Layer 4 of a small transformer language model trained on English Wikipedia (12 layers, counted from 0, width 128).
A neuron's activation on a vector x is GELU(weights . x + bias), where the dot is the dot product.
The model reads these tokens: " " "tra" "vel" "s" " to" " the" " " "s" "c" "ra" "p" "y" "ard" " with" " K" "in" "an" "." " Al" "ong"

The vector x that enters this layer's MLP at each token. A number n stands for n times 0.057.
0 " ": -5 -10 -1 -7 -6 2 -4 -17 13 1 -15 -9 8 -8 -5 -6 -8 -25 8 22 13 0 9 -14 14 -13 -8 17 8 5 14 12 -12 5 -8 -9 -10 -19 13 -8 4 -9 -7 -10 9 -8 4 1 11 -5 -47 -2 -3 9 6 17 -14 -17 -7 5 18 0 -10 15 5 -5 -8 24 -8 17 5 -15 5 6 -12 -1 -22 0 3 5 3 3 14 7 14 -3 0 15 1 -11 -8 2 -3 9 -9 -1 -6 -14 15 -8 3 8 7 3 2 -2 -19 28 -1 5 0 7 -6 -9 1 17 19 1 -2 16 8 7 0 -2 -16 32 1 -3
1 "tra": -3 5 -1 -1 -19 -12 15 -8 16 -1 -4 -8 12 16 1 1 -2 -29 10 -13 8 -15 -10 9 28 -23 -4 13 -3 -4 1 1 14 3 6 -14 20 2 24 -17 -10 0 21 17 -13 3 -3 -9 20 1 -32 2 -7 7 -8 11 -3 20 -11 -9 19 16 -3 21 2 -12 -9 32 -9 12 3 -3 6 -5 -1 -18 -11 -8 15 -5 -11 -4 -16 7 3 13 -4 -8 -7 -11 -8 14 10 -7 -3 23 -15 23 -3 -15 -9 1 -25 16 4 20 -11 23 -6 2 -9 -8 -19 -1 -11 45 -4 4 -10 32 6 9 9 5 -2 2 7 12
2 "vel": -13 12 15 -8 -11 -12 26 -21 18 12 -19 17 0 0 -9 -4 3 -12 -2 -6 21 -11 1 15 1 2 -1 -2 -6 1 8 -6 -1 -28 -9 -7 -24 -7 -16 -18 -13 -5 2 0 -4 -8 9 8 -5 8 -39 14 -7 -3 -2 46 -2 25 8 7 -4 -14 -8 7 9 13 6 -9 -7 19 1 11 10 1 -4 14 -10 3 18 -2 -8 16 13 11 -5 -2 3 -17 7 13 -10 -8 2 -6 9 7 -14 -15 1 -4 8 -2 0 12 19 -11 -12 26 10 0 12 7 -15 12 -20 31 -25 15 -7 18 -1 7 15 -10 1 -24 6 5
3 "s": 7 -6 24 4 -25 -14 18 -14 14 5 0 2 -19 -6 8 -4 -6 -21 8 6 -4 -2 19 17 7 -6 1 8 1 14 5 -10 -7 -6 -13 3 -17 -7 17 -11 20 -6 10 -1 -6 6 -2 -3 10 -3 -40 11 -6 -10 11 36 6 -3 -3 9 -28 -6 -30 -1 11 12 10 -14 -9 12 -1 3 -16 -6 -3 6 -3 3 9 12 -3 -8 0 7 -20 6 -2 -4 -8 -1 3 -4 -2 8 1 7 -4 2 -5 14 18 -8 -3 -2 29 -6 14 19 3 -13 -6 15 2 -14 -4 10 2 -12 -4 23 18 17 -23 0 5 8 14 -8
4 " to": 2 -5 1 -5 -7 -9 -14 -11 2 0 -13 11 -3 -7 -3 -15 3 -17 -9 -1 2 -5 8 0 11 13 -16 5 -4 7 4 -8 7 7 -8 6 2 -3 18 -15 -10 0 0 21 4 0 2 7 -5 3 -28 -3 -6 5 0 0 -6 -12 0 -5 7 -1 -9 1 2 7 14 9 -1 18 18 7 13 0 -9 -6 -1 -6 -2 7 -12 -8 2 2 4 -1 0 -1 -3 0 -3 11 5 3 -7 -2 5 -29 0 -4 -2 3 2 -5 -3 -17 3 10 -4 -2 -8 10 0 2 20 19 2 -13 3 85 0 2 -16 1 -11 -4 3 -8
5 " the": -5 -7 -7 -2 1 -1 -1 -11 -4 8 -6 -7 -8 -11 0 -28 -1 -4 4 1 2 -6 7 6 -1 -17 0 -2 5 10 -3 -4 6 2 8 -4 -1 -9 34 -5 1 4 -5 3 -8 1 8 6 -3 0 -21 -6 -4 4 0 -6 -4 -2 -15 -9 9 -5 3 4 3 -5 -1 -3 -4 0 -6 0 1 7 6 -4 5 2 0 -4 -2 -9 1 -4 -4 3 -1 -7 1 3 -5 -1 -13 8 2 -2 2 -3 -1 2 2 10 -7 -2 1 -9 -1 6 1 -2 -9 -2 2 7 1 2 5 0 1 95 0 2 -9 -1 1 6 -1 6
6 " ": -4 -8 0 -14 -6 16 4 2 -2 5 -12 -7 2 4 -8 -7 4 -4 2 9 5 12 5 -6 4 -17 6 10 12 15 14 -1 8 12 1 2 -4 -4 3 -16 0 -1 -1 -2 6 -1 1 4 17 -2 -60 0 -5 -13 9 4 -2 -26 8 19 -9 1 -1 4 5 3 -9 12 -8 4 4 0 11 -1 -22 11 1 14 -22 5 -6 1 2 1 -8 -5 1 4 -5 7 -3 -16 -11 2 1 10 1 2 13 -3 -12 0 -10 3 2 0 -18 5 14 -8 2 1 -8 -13 2 21 6 0 5 8 -2 0 4 -8 -15 39 2 0
7 "s": 7 -2 13 -3 -24 -11 -6 -4 10 2 -5 -6 -11 -10 3 5 5 -13 5 7 -9 -2 15 -5 20 -30 11 31 4 0 -2 -8 7 2 -2 -7 3 -7 18 -12 7 -4 5 9 -3 -5 -1 -14 10 -18 -35 8 -4 -19 5 41 8 -4 7 7 -13 -5 -21 -3 7 5 14 23 -12 -13 2 -8 -19 -11 -8 -9 13 31 -4 6 -5 0 -6 10 2 -8 -4 1 -11 9 10 -16 1 15 12 20 2 -6 -9 21 4 13 0 8 12 6 5 10 0 -7 -8 15 -11 -18 14 10 8 -9 3 31 -2 9 -1 -21 -4 19 9 -10
8 "c": 12 -12 10 -9 -10 2 21 10 15 10 -10 -1 1 -1 -8 -11 -8 -10 15 -5 7 -11 -6 -11 2 -16 5 13 -6 -5 31 3 -1 -5 17 1 -13 -13 23 -10 9 -7 8 13 -8 -9 2 -1 0 3 -37 5 -3 -9 -7 27 -22 7 -7 -16 -9 16 -17 0 9 -4 8 20 -14 -6 -16 -13 -8 -12 -1 -2 12 -12 10 7 -10 -11 -4 10 0 -3 -3 -16 -5 -3 7 -15 -7 9 38 1 0 0 -7 10 10 25 0 -8 9 2 23 19 10 -9 -1 1 -1 10 3 32 8 12 -20 10 5 -4 27 -19 -8 13 -1 6
9 "ra": 9 -1 18 -12 -14 -6 20 7 10 20 6 -7 17 -12 13 -21 -8 -10 13 -6 25 2 -4 -4 1 -14 13 -6 -8 -15 2 -9 0 10 21 -2 -8 -11 17 -15 18 0 -4 24 -12 5 3 -7 12 16 -24 15 -5 0 -10 33 12 7 2 10 -6 9 -15 -6 4 7 3 11 -11 -18 -12 -11 -1 -13 7 4 -15 7 7 0 -12 -13 -19 -12 -2 -4 1 -27 -12 -7 -5 -24 9 -8 -12 34 -9 26 -1 1 -10 30 18 3 8 -19 22 33 8 10 -7 5 5 1 -9 26 -24 10 5 16 -6 4 -26 -3 15 -17 17 3
10 "p": 14 -12 6 -3 -18 -1 0 -10 4 13 0 21 10 4 -14 -13 -6 14 9 5 13 -23 8 19 -3 -23 18 0 1 8 1 7 17 1 6 -17 -18 -23 -1 -18 27 -23 3 29 7 0 -1 7 15 12 -41 -2 0 1 -5 41 -19 9 7 4 -3 2 -4 -8 2 -9 5 8 -13 1 -16 7 8 -6 0 12 2 -19 -12 10 -18 -4 16 11 -1 -1 0 -3 -16 6 11 -1 2 1 19 11 -7 -5 -3 13 -3 -4 4 -2 19 -29 14 26 13 -13 0 11 8 3 7 7 -23 2 -17 0 13 0 -13 10 -7 11 -2 -2
11 "y": 17 -20 -6 -2 -9 -18 11 13 22 23 1 -3 15 7 -1 -7 1 -12 4 20 2 -7 -1 8 -5 1 -1 -6 -2 -16 1 13 8 12 1 0 -7 -9 11 -5 -5 -10 -6 16 2 -17 1 -6 -15 5 -42 -16 -6 -4 4 3 -3 2 6 7 -6 20 0 0 3 -4 5 10 -3 0 -5 -17 1 -6 -1 20 7 29 -9 12 -11 0 -11 -1 -20 1 -10 2 -18 11 7 -9 4 9 -1 -5 2 -1 -4 1 1 19 7 -6 57 -25 14 -11 0 8 -7 20 5 -2 -1 29 6 -3 -3 23 12 -5 -12 3 -11 -14 8 -20
12 "ard": 10 1 21 -7 15 -24 15 9 -6 13 1 -10 -5 3 -4 -3 5 -10 7 -4 26 -3 14 2 -10 0 3 10 5 -17 -10 -5 -6 8 2 -12 -8 -20 4 16 -21 10 -9 -7 -7 -11 -6 10 7 16 -38 5 -9 0 4 44 -3 7 -4 5 4 18 0 18 7 17 -12 -7 -11 0 2 -12 -14 2 1 -2 -11 25 -1 3 -6 12 6 8 -22 3 -9 -6 4 4 -1 -14 6 -1 1 9 -3 -6 -2 -10 -11 7 -15 -11 31 2 5 6 22 -5 -27 11 4 -3 12 -8 -12 1 -10 32 7 3 -3 1 -4 -9 1 4
13 " with": -4 -2 -5 -8 9 -16 -1 5 6 -3 -15 18 -4 -4 -4 3 8 -10 -3 -1 14 -1 -17 6 5 10 -1 -9 3 9 17 -14 0 2 -15 7 0 -10 21 -19 3 1 2 -10 -2 -9 -1 4 0 -6 -31 -3 7 7 -11 -3 -14 0 7 -11 -3 -5 -6 12 -5 7 6 9 -2 11 3 7 4 6 8 8 3 -1 -2 -13 -5 -12 4 6 -4 -2 -14 2 -6 12 1 -9 18 -2 2 11 -10 1 3 4 -8 10 -1 -13 -2 1 11 18 -2 -6 -7 9 -10 0 6 7 -9 -9 -3 78 4 8 9 4 -6 2 0 -7
14 " K": 5 4 6 -10 1 -13 14 -4 4 12 -5 6 9 -2 3 -5 1 13 13 -6 21 3 -12 -16 -7 -7 6 -8 3 -10 10 -19 3 17 2 -8 2 -2 12 -9 -13 -1 2 1 -13 2 -4 4 24 -14 -57 21 -7 -2 -7 28 -5 -19 -3 5 10 0 -4 -3 7 1 -6 -12 -6 5 -2 -14 1 -3 5 15 -3 6 -9 2 -2 7 14 3 -7 0 6 15 -12 -8 -5 -12 10 12 27 -17 -1 -4 4 4 -10 -2 -2 2 1 0 -13 6 12 4 -5 14 16 15 10 17 14 -17 2 8 19 -6 -16 -3 -14 1 -8 5
15 "in": 6 -3 1 3 -5 -28 19 -1 3 -3 -25 3 8 4 -3 -30 27 -8 21 8 -3 6 -5 -3 -12 -19 4 -4 -2 11 -2 9 29 0 -11 3 -7 8 7 10 -20 12 -2 -15 -8 5 -9 -1 20 -18 -37 13 -4 -19 -3 10 -34 -7 -4 3 12 -18 -2 -2 -1 1 8 11 1 -3 16 -10 -6 -1 0 7 6 15 9 -5 3 0 0 1 -12 -5 8 -12 6 -10 12 -13 23 9 6 16 -22 -16 -4 -11 12 -10 12 -12 21 19 -7 -2 8 10 -24 12 15 14 -2 12 12 -4 -1 16 -8 19 -6 14 4 16 11 -11
16 "an": -7 0 1 11 -2 -26 5 -5 3 -3 -23 -2 2 -7 0 -25 3 -5 9 6 9 -13 6 -11 -23 -44 21 10 -11 6 1 1 2 17 -4 0 1 5 13 18 -12 22 -3 -9 -11 17 -12 -9 9 -6 -28 25 -11 -5 -13 16 -1 -6 2 30 20 -4 1 2 2 9 -4 -26 0 -3 13 -5 7 -7 1 12 5 1 -10 3 -6 -7 3 11 -10 22 -10 -19 2 -23 8 -16 14 -4 4 14 -11 12 1 7 -4 -3 0 -15 20 28 -27 2 3 7 -16 -16 -1 10 -10 9 13 -8 -15 19 6 34 -13 7 12 11 8 15
17 ".": 9 11 -4 0 2 4 16 -5 16 9 7 -17 -1 2 -7 -4 -3 -13 -14 4 10 9 -7 5 -2 -24 -7 7 -4 -8 4 3 -7 8 -4 5 14 -22 28 -12 5 2 7 -8 4 2 8 3 -5 -4 -51 -3 3 3 -7 0 -6 -3 -4 -1 -1 0 -39 9 -1 6 8 9 0 -2 11 -9 6 25 3 15 4 -5 -23 11 -7 21 1 -6 -2 -1 -6 -4 -1 1 3 2 -1 -3 -8 -2 -5 4 -2 9 0 -8 -1 -1 0 -10 -1 20 3 1 3 -9 -9 4 -5 30 7 -11 -14 28 0 0 3 8 12 11 -10 -7
18 " Al": 13 7 1 6 9 -13 -2 8 12 9 -26 12 -3 -4 8 0 7 -12 -12 -1 -2 -1 -2 -24 12 16 2 8 -5 2 -7 3 -6 -5 -10 -2 0 6 -13 -15 5 10 1 -17 -10 13 8 -3 17 -1 -48 -22 -8 0 -5 45 3 -16 2 -3 -1 4 -5 3 1 -4 7 19 -8 -24 -1 -3 8 7 -3 -13 3 5 -6 -10 -2 -7 26 -6 -11 5 19 -7 3 -4 -4 -14 2 -2 10 10 -11 -6 9 24 -8 5 -13 -1 9 -9 12 13 -9 -3 -2 -5 5 26 -10 -11 -5 6 8 27 15 5 -4 4 -7 6 -10 6
19 "ong": 5 7 -11 4 -7 -22 -10 13 0 8 -21 0 4 2 -22 -12 9 0 4 9 -21 -4 -3 -9 12 1 16 20 -15 -14 17 4 -11 8 12 20 -7 3 15 -2 -23 15 27 -9 10 -4 -5 -1 7 -6 -36 -6 -4 0 7 7 -6 -1 -15 -7 6 -2 7 1 4 8 1 12 -2 8 9 2 0 8 -7 1 -7 -10 -1 -26 -9 -2 26 10 -15 19 -4 5 8 -4 0 -5 -9 8 -3 -2 -9 -10 -8 -8 -10 -21 10 -3 48 -1 -25 9 12 8 -2 -5 5 7 -17 6 22 12 4 24 2 14 -4 -5 -6 4 -25 -3

Each question shows the input weights of one neuron of the MLP. A number n stands for n times 0.0075.

n394 (bias -0.217): -21 -36 -6 -50 -14 16 -15 35 9 -8 38 -6 18 -39 26 45 -27 14 16 4 -65 -12 -7 -14 9 6 -19 -7 0 -14 -19 37 -54 12 42 6 9 -1 4 -7 -5 1 11 -13 1 3 -3 15 39 -30 22 -17 -7 -2 -21 -5 -7 -3 14 -30 1 -21 28 16 12 -4 44 -1 -3 -8 -13 -36 3 5 19 -23 -5 -10 6 -5 17 -38 -49 -46 39 2 14 3 -12 3 13 38 -23 5 -1 -3 -3 13 17 -19 3 46 41 -21 -17 17 4 9 -17 9 -1 16 28 -2 23 -22 -3 -23 27 -21 -23 -14 -1 -18 31 12 51 33
It fires most on token 9 "ra"

n256 (bias -0.081): -4 9 -1 10 54 -3 -29 18 20 -21 13 -4 -24 -37 1 29 -10 3 2 6 18 -28 -16 -18 -15 44 1 5 -12 39 -8 29 -34 3 37 16 -8 -17 -9 42 -8 14 -13 -15 -15 27 -9 20 11 4 3 -2 -12 17 21 -20 4 -15 -40 6 -8 -31 -21 -23 1 13 58 3 18 -2 13 9 1 -6 9 -9 2 -13 3 -3 -6 10 13 -49 -4 22 4 -6 0 -12 -3 1 -47 2 -20 2 4 -17 -10 -17 8 8 5 -10 -5 -12 1 -14 -3 15 18 -37 24 7 -10 -28 22 -18 14 8 7 -58 7 -21 49 5 -6 -18
On which three tokens does it fire most, strongest first? 18 " Al", 19 "ong", 5 " the"

n454 (bias -0.080): 1 -5 4 -16 27 -18 -16 24 -13 -8 -10 -3 2 10 19 38 23 5 -17 12 -20 2 8 17 1 -13 8 2 -3 7 20 11 47 -6 25 0 -44 14 -1 22 -33 -17 -17 -2 -13 1 7 3 -4 -12 8 4 0 3 -3 -5 3 -20 -16 11 -2 -8 17 -1 -44 -8 31 -6 14 -1 -19 16 -15 -40 -6 -2 -6 11 -1 -3 3 4 -4 -6 36 7 16 20 -5 -12 14 -5 -20 -34 -6 19 22 -4 9 28 -32 3 7 -21 -3 -29 10 13 0 -5 -18 4 22 11 40 25 -10 16 2 -22 -7 -19 18 -37 3 -26 34 17
It fires most on token 9 "ra"

n341 (bias -0.058): -15 -34 7 14 -2 1 -11 -17 29 -8 -4 39 -5 -4 6 -23 10 28 4 16 -3 1 10 37 -22 28 21 -65 25 7 -24 2 2 -19 -19 -27 -10 7 -11 31 29 -30 -13 3 16 -10 6 -7 -13 30 6 44 -1 1 -10 -22 -13 -13 6 -24 27 23 2 -6 -19 -7 -35 -34 40 24 28 10 -4 -20 25 -19 -25 7 -25 -15 29 -14 22 8 33 -11 -50 1 32 -16 40 8 11 -8 28 -39 8 -11 37 -22 -9 -20 17 -20 4 10 19 -3 -26 -22 -18 -20 -26 16 -20 -18 21 -38 14 -9 -6 7 19 -30 21 5 32 23
On which token does it fire most, and how strongly? 16 "an", at about 0.38

n253 (bias -0.080): -40 -14 8 1 20 20 4 16 18 16 -5 1 -35 -12 2 1 1 -15 10 -4 20 6 -5 1 31 -3 -57 -13 13 10 -7 -28 -9 -24 -10 18 17 -22 -2 12 46 -35 -4 8 -28 -5 3 7 -39 -15 22 -4 44 -51 24 10 1 4 -9 -19 -6 -25 9 -8 19 -18 32 -1 13 17 28 -29 -5 -1 -16 21 33 -43 -5 10 -20 -18 -4 -19 31 9 24 1 -25 44 15 23 20 20 -35 -33 -9 -17 -2 -11 18 -4 8 26 12 -31 47 -3 -32 20 45 2 25 -28 -21 2 -5 7 0 1 -18 -15 7 12 -2 16 -14 0
On which three tokens does it fire most, strongest first? 4 " to", 3 "s", 17 "."

n440 (bias -0.124): -3 3 -17 19 41 5 -8 24 13 -3 8 9 -29 -4 6 22 14 5 -14 28 -8 -11 -10 1 12 39 -9 -1 10 -10 12 -10 33 -20 -3 6 -5 -7 -16 26 -10 14 -47 4 -13 -7 15 13 -6 -15 3 6 2 -26 -26 -30 -4 2 31 -22 -3 -45 -8 32 -22 -12 36 -41 12 -13 -13 2 -10 1 -7 -15 7 13 42 -27 23 5 0 -11 10 1 -31 10 29 2 52 -17 6 -9 25 14 8 -45 11 32 -8 -25 12 -28 -29 -25 -8 -43 -17 17 -25 -41 11 29 18 -8 -13 -4 41 2 -35 9 -12 -48 11 13 -7 13
On which three tokens does it fire most, strongest first? 15 "in", 13 " with", 18 " Al"

n254 (bias -0.019): 2 -15 -22 -11 -23 47 -9 21 10 35 12 -14 15 24 -3 10 4 -4 -11 -19 7 28 8 30 -1 -20 -7 -13 28 -19 -6 20 1 -9 2 22 27 -34 -22 -4 4 -33 5 -18 -6 -26 26 -34 -26 -4 -7 1 12 -10 27 -14 33 -15 -21 -32 -9 -24 3 14 4 0 22 -13 -3 -4 13 6 -14 9 -14 -12 -4 17 14 -8 2 -23 -14 -4 13 0 19 19 -8 32 19 10 0 21 -1 -19 -5 -3 19 9 -1 -15 20 24 2 30 -9 -4 -5 -32 -14 10 28 -23 -17 -31 1 7 -11 -53 -1 26 36 -15 -3 11 15 -26
On which two tokens does it fire most, strongest first? 6 " ", 7 "s"

n177 (bias -0.070): -2 20 -1 -20 8 1 -43 20 11 -46 -7 25 17 -34 -1 8 -38 10 36 18 3 2 -13 8 23 33 -14 -19 -21 25 12 -6 10 -15 22 10 6 7 -3 -13 21 27 -3 -20 8 -45 8 23 25 -44 3 5 14 -31 -1 -5 -26 14 -14 12 36 -19 -30 49 -8 7 12 -38 51 -10 2 -1 -23 -16 13 10 -34 4 38 -37 0 9 10 -6 -7 -9 6 -3 -4 -28 -9 1 41 3 -37 4 -3 0 33 0 -48 -10 34 2 -8 28 11 -7 -18 12 8 -41 26 -20 20 -16 14 -21 26 -8 -35 12 -5 -30 14 16 15 6
On which three tokens does it fire most, strongest first? 15 "in", 13 " with", 0 " "

n247 (bias -0.124): -3 -4 -3 44 28 1 -6 39 4 -20 8 -25 -17 32 -2 9 36 0 24 15 -19 1 17 -2 38 19 -8 -43 8 9 -21 28 15 -23 -4 9 -10 -18 -47 26 -1 0 -10 -41 19 -5 -25 12 -19 2 22 4 9 -19 43 4 -23 31 24 -10 9 -37 65 23 -23 15 14 13 4 -24 16 -23 -20 9 -1 5 -4 -35 11 -13 9 24 -12 -31 3 9 -14 6 47 11 20 44 41 1 15 -65 4 -16 -17 4 -1 -22 -5 21 -4 12 -16 -16 -1 -25 -1 -39 -1 10 -5 -11 -11 -9 -14 -7 -6 7 1 -1 17 18 -38 -16
On which two tokens does it fire most, strongest first? 15 "in", 19 "ong"

n123 (bias -0.196): -3 18 -8 6 38 14 -5 -13 -25 -37 17 45 13 1 -4 28 -31 5 -31 -12 -22 -1 -20 1 5 29 -8 11 7 14 -23 16 -8 -7 10 -2 -11 14 -22 3 26 28 -25 -14 -23 29 28 25 12 -2 18 -21 25 -11 -25 -15 -19 26 -8 -12 -2 30 -1 42 30 -26 9 -23 16 1 13 1 11 -4 1 -22 -4 -69 -16 -50 31 11 19 -32 -16 -6 5 -22 -16 -14 21 -13 10 -8 -5 -7 45 9 -2 24 -9 -21 -15 11 -5 1 35 -26 1 -10 23 -46 61 5 -53 -17 -14 16 7 1 -22 -13 3 -10 25 62 -40 37
It fires most on token 18 " Al"

n121 (bias -0.113): 36 16 -18 -18 -10 -6 -16 -20 -22 36 9 4 7 -43 7 12 -20 29 -5 2 -13 12 3 4 -69 1 -4 2 -40 -13 -5 -16 29 12 -25 2 31 5 -3 45 37 16 -5 1 14 10 10 11 35 29 11 -19 -4 -40 11 -17 -16 -12 -20 8 16 -9 -16 37 -9 7 7 -37 -1 -6 -20 17 -8 0 32 -2 23 12 44 -5 -1 29 4 -7 13 8 -28 -23 -36 13 -2 -15 -29 22 4 -6 -9 32 -19 -16 4 -12 20 2 -19 25 33 -8 1 20 -15 -47 7 -12 -3 -13 17 4 -6 -15 -1 29 -13 -20 25 23 -20 -1
On which token does it fire most, and how strongly? 16 "an", at about 1.3

n144 (bias -0.043): -23 -8 -2 -28 -1 -1 -18 7 -21 12 19 -11 -46 13 -18 4 -11 -2 -23 44 26 3 -1 8 -21 -1 -33 -16 -37 30 -19 35 16 7 20 11 9 8 0 22 -6 3 -5 -15 -22 15 17 3 8 6 29 -8 -14 3 -15 -39 6 -23 -5 12 1 13 -15 4 -22 -27 -3 7 46 -12 -16 17 24 19 8 -16 -4 15 -18 16 -12 10 -21 -27 16 5 14 -10 4 8 -5 -11 -20 21 -15 24 -1 -12 -12 -2 15 0 -33 -1 -15 -9 27 5 9 6 24 17 15 -26 40 -2 22 -16 -21 11 -50 15 37 8 31 -20 0 -9
On which three tokens does it fire most, strongest first? 5 " the", 17 ".", 4 " to"

n335 (bias -0.164): 5 26 13 -1 -7 26 -20 -5 -1 -1 18 31 24 21 56 40 13 10 -5 24 17 5 -6 -4 0 45 -18 6 27 1 -50 35 -11 6 32 11 -24 26 -64 -2 28 18 -31 -20 -20 -24 47 -20 -10 23 23 -34 -7 21 -12 4 -9 25 6 -48 -1 -34 -19 -4 -12 -1 -18 2 51 23 -12 -9 -12 -11 32 -44 14 1 -4 -13 52 12 6 -10 4 -37 -17 -42 12 -27 -25 -4 -3 -41 -12 -29 29 25 22 -3 12 13 2 9 -13 10 18 -23 -4 -5 -35 -29 6 6 -21 -18 -37 -23 10 -32 -15 9 33 35 3 -3 -32 20
It fires most on token 18 " Al"

n167 (bias -0.027): 12 15 -6 8 -22 -7 8 -5 -22 5 -6 -13 -7 -10 4 40 2 33 4 -11 16 7 22 -11 51 -10 12 -34 18 -1 3 -9 3 -1 3 2 -10 35 -65 22 -9 14 19 1 8 -8 0 -3 34 -9 0 -26 11 2 29 -7 19 -9 2 -13 3 -2 18 -17 9 16 -10 -6 -8 15 -25 7 -2 -31 15 9 1 3 -2 18 13 -42 -57 8 4 21 -2 -15 -4 10 25 -21 -32 -2 23 7 4 7 10 3 3 5 -22 9 2 -5 -4 -24 21 0 8 18 -5 6 3 -6 -12 -12 7 -48 -23 11 2 3 -19 -3 29 31
On which token does it fire most, and how strongly? 6 " ", at about 0.22

n119 (bias -0.155): 33 -9 1 -39 34 6 -7 23 -9 14 -3 -31 -10 -55 6 7 14 22 -27 21 -20 -4 12 -1 -31 16 -23 1 -37 -4 -3 40 -23 11 41 39 3 -20 -21 8 -5 20 -46 37 -30 -4 31 -3 -2 -20 8 -21 1 9 3 -43 21 -20 6 20 -12 -17 24 -3 2 -2 9 -24 16 -20 -7 -23 -1 -29 -16 -24 -15 -4 -27 -8 9 -14 11 -8 1 0 40 13 22 14 6 5 23 -2 3 11 24 -58 -3 14 1 -30 -10 11 13 35 -19 -41 18 42 54 -40 19 18 -1 -36 -13 -7 20 -9 -14 2 -12 -22 24 15 -37 12
On which two tokens does it fire most, strongest first? 19 "ong", 18 " Al"

n308 (bias -0.072): -27 15 -18 -8 24 19 12 -2 -15 3 11 -26 -8 -32 -25 -9 37 7 -39 -25 -18 -10 0 31 -11 9 0 -29 9 -17 16 3 29 -14 -1 -4 0 -10 -25 9 10 -24 -14 -11 -7 12 8 18 -20 -24 16 -75 18 36 32 -10 6 56 -5 -15 37 -7 4 23 6 -4 7 5 1 37 -15 -62 -7 1 16 30 33 -23 21 9 -3 -41 1 -11 -3 6 -25 5 1 28 56 15 38 8 14 -9 -5 9 -15 22 16 23 -19 -27 -8 13 20 -44 25 9 0 -19 24 5 1 -3 -31 2 8 1 -6 1 17 -12 -1 -11 -35 29
It fires most on token 13 " with"

n16 (bias -0.145): -44 -36 14 37 38 10 -4 26 18 -30 37 -3 -31 16 -12 -2 -15 43 21 -26 6 4 -30 -3 27 -19 18 -37 6 45 46 -10 -8 3 -5 7 2 9 -1 24 -15 -7 13 -21 -29 3 -10 -6 18 35 14 -20 0 -17 -20 -24 -2 -24 -17 -20 15 19 -4 -4 1 -34 24 1 -13 3 10 -10 -9 -12 9 -25 21 -31 -15 -10 4 -8 -28 -4 -7 17 -46 -7 38 -11 21 33 37 12 21 -20 -14 -28 -19 33 34 -16 3 3 21 46 7 2 -48 4 -16 1 -16 20 3 -15 -19 -1 -23 -5 9 10 25 -11 -13 25 -1 -4
It fires most on token 8 "c"

n418 (bias -0.044): -13 0 -10 11 6 8 -36 17 -5 4 3 -15 -9 -18 13 -9 -29 -2 -7 26 -32 -24 -37 1 -8 3 -48 -19 21 38 32 27 8 -21 -21 15 -2 -22 0 11 -11 6 -5 22 42 -12 14 32 -30 59 9 -13 18 -31 3 -18 -24 10 -17 -20 50 12 1 21 8 -4 8 -19 35 4 -53 -26 15 22 20 -1 -10 -10 -31 5 -13 -10 -22 -12 -21 15 -32 -17 -2 -7 31 33 -24 4 16 -20 6 -20 -15 45 -6 -36 -12 6 2 26 14 -1 34 17 8 -31 20 -2 3 19 1 -6 17 -7 40 -31 -13 -8 21 -2 -46 4
On which three tokens does it fire most, strongest first? 17 ".", 5 " the", 11 "y"

n236 (bias -0.015): 20 -34 -14 4 -16 2 -31 13 21 3 30 21 8 4 3 1 12 7 -3 -34 10 22 -19 16 -30 -5 -13 3 -26 -6 -25 -28 1 15 2 22 15 -6 9 35 34 9 8 16 5 9 -42 27 -15 -23 2 5 -23 14 19 7 -1 2 -22 -22 34 -19 -23 5 15 -9 23 1 -3 39 19 9 -31 -39 50 9 9 -22 10 -45 -6 -2 14 -16 5 -17 7 -16 10 25 -8 20 39 32 -14 -9 -2 15 2 0 34 -20 26 18 4 27 12 -37 -27 -9 5 -31 -10 -10 5 -1 20 -1 2 -9 -9 -5 6 24 2 -18 4 19
It fires most on token 15 "in"

n82 (bias -0.081): -2 6 2 26 6 6 -10 -3 3 26 -5 -13 -2 -10 31 19 -5 3 30 3 -24 23 5 39 -9 5 -2 -11 -1 12 -27 -5 -5 5 -2 12 -19 18 -4 14 32 -17 -24 31 10 34 5 -1 2 10 6 -19 -40 11 -7 -35 -17 -19 2 28 -13 -10 -7 31 -11 10 26 -17 -4 26 -2 -8 -4 -38 13 9 12 5 16 -3 -2 -17 -12 16 9 -10 -21 10 -6 -31 -5 50 7 16 -34 5 30 -4 -36 -25 -25 -58 3 53 -10 -15 11 10 25 14 6 4 -34 -11 -10 3 34 -22 -9 -5 -24 -9 -26 -7 3 1 5 -2
It fires most on token 3 "s"

n101 (bias -0.085): -24 -17 -24 22 21 8 -51 24 25 -4 18 3 1 -1 23 3 0 22 -29 2 5 -1 8 -46 5 26 -27 12 -12 -7 -10 -28 -22 12 14 33 -8 -42 5 27 -2 11 2 -1 5 -11 -5 12 -2 8 15 -46 -6 -2 -12 -6 18 5 1 -8 -4 -4 14 6 7 -15 -11 10 10 11 -39 -13 4 30 66 -49 4 -8 -39 -7 -35 -21 -6 9 -18 16 6 7 30 -23 2 0 9 12 14 -38 11 -1 -20 33 52 27 2 27 -18 34 12 -1 -17 -24 -12 20 6 -9 10 -20 2 -42 3 -1 -12 34 -12 -19 -6 8 -7 -14
It fires most on token 18 " Al"

n202 (bias -0.199): -2 8 2 -1 9 -5 5 -1 26 -4 23 19 51 6 -6 16 6 10 -28 -32 1 16 32 30 28 45 -7 10 -50 23 -8 -7 -62 -27 -8 15 -10 11 -33 12 -8 19 -20 -9 22 23 12 40 -18 13 15 -20 -5 1 28 -20 22 19 -51 -26 22 2 19 -16 -5 -17 -17 -69 27 33 37 -3 -3 -20 -35 -4 30 -30 6 -25 -41 23 35 -26 13 36 7 -28 14 -1 8 12 -14 15 -60 -21 35 36 -7 3 3 -15 9 -1 -17 -5 50 -4 31 -38 4 -35 8 12 -50 -24 2 12 3 -26 4 5 -28 -49 9 -23 -15 9
It fires most on token 19 "ong"

n376 (bias -0.117): -16 31 12 -26 -16 47 -30 29 12 25 32 -16 -30 -18 6 -18 -35 -22 34 -20 11 -9 -33 -5 25 16 17 -24 5 -21 -23 20 -16 -25 -2 17 -6 -6 6 7 -1 -15 21 -25 -4 9 25 -10 -17 -10 12 -13 25 -25 1 -10 -7 9 -22 -31 37 7 -4 45 -15 -15 -7 24 16 14 45 -2 8 27 7 -1 -41 -28 -4 -7 -14 -4 -8 -5 16 2 30 -17 -10 23 -14 12 -22 -34 1 21 -14 16 23 20 -1 -5 -2 -15 4 10 19 21 -18 -7 23 -1 -22 -9 2 7 -1 17 -1 -40 -9 -22 -1 -26 30 -15 -14 7
On which two tokens does it fire most, strongest first? 1 "tra", 17 "."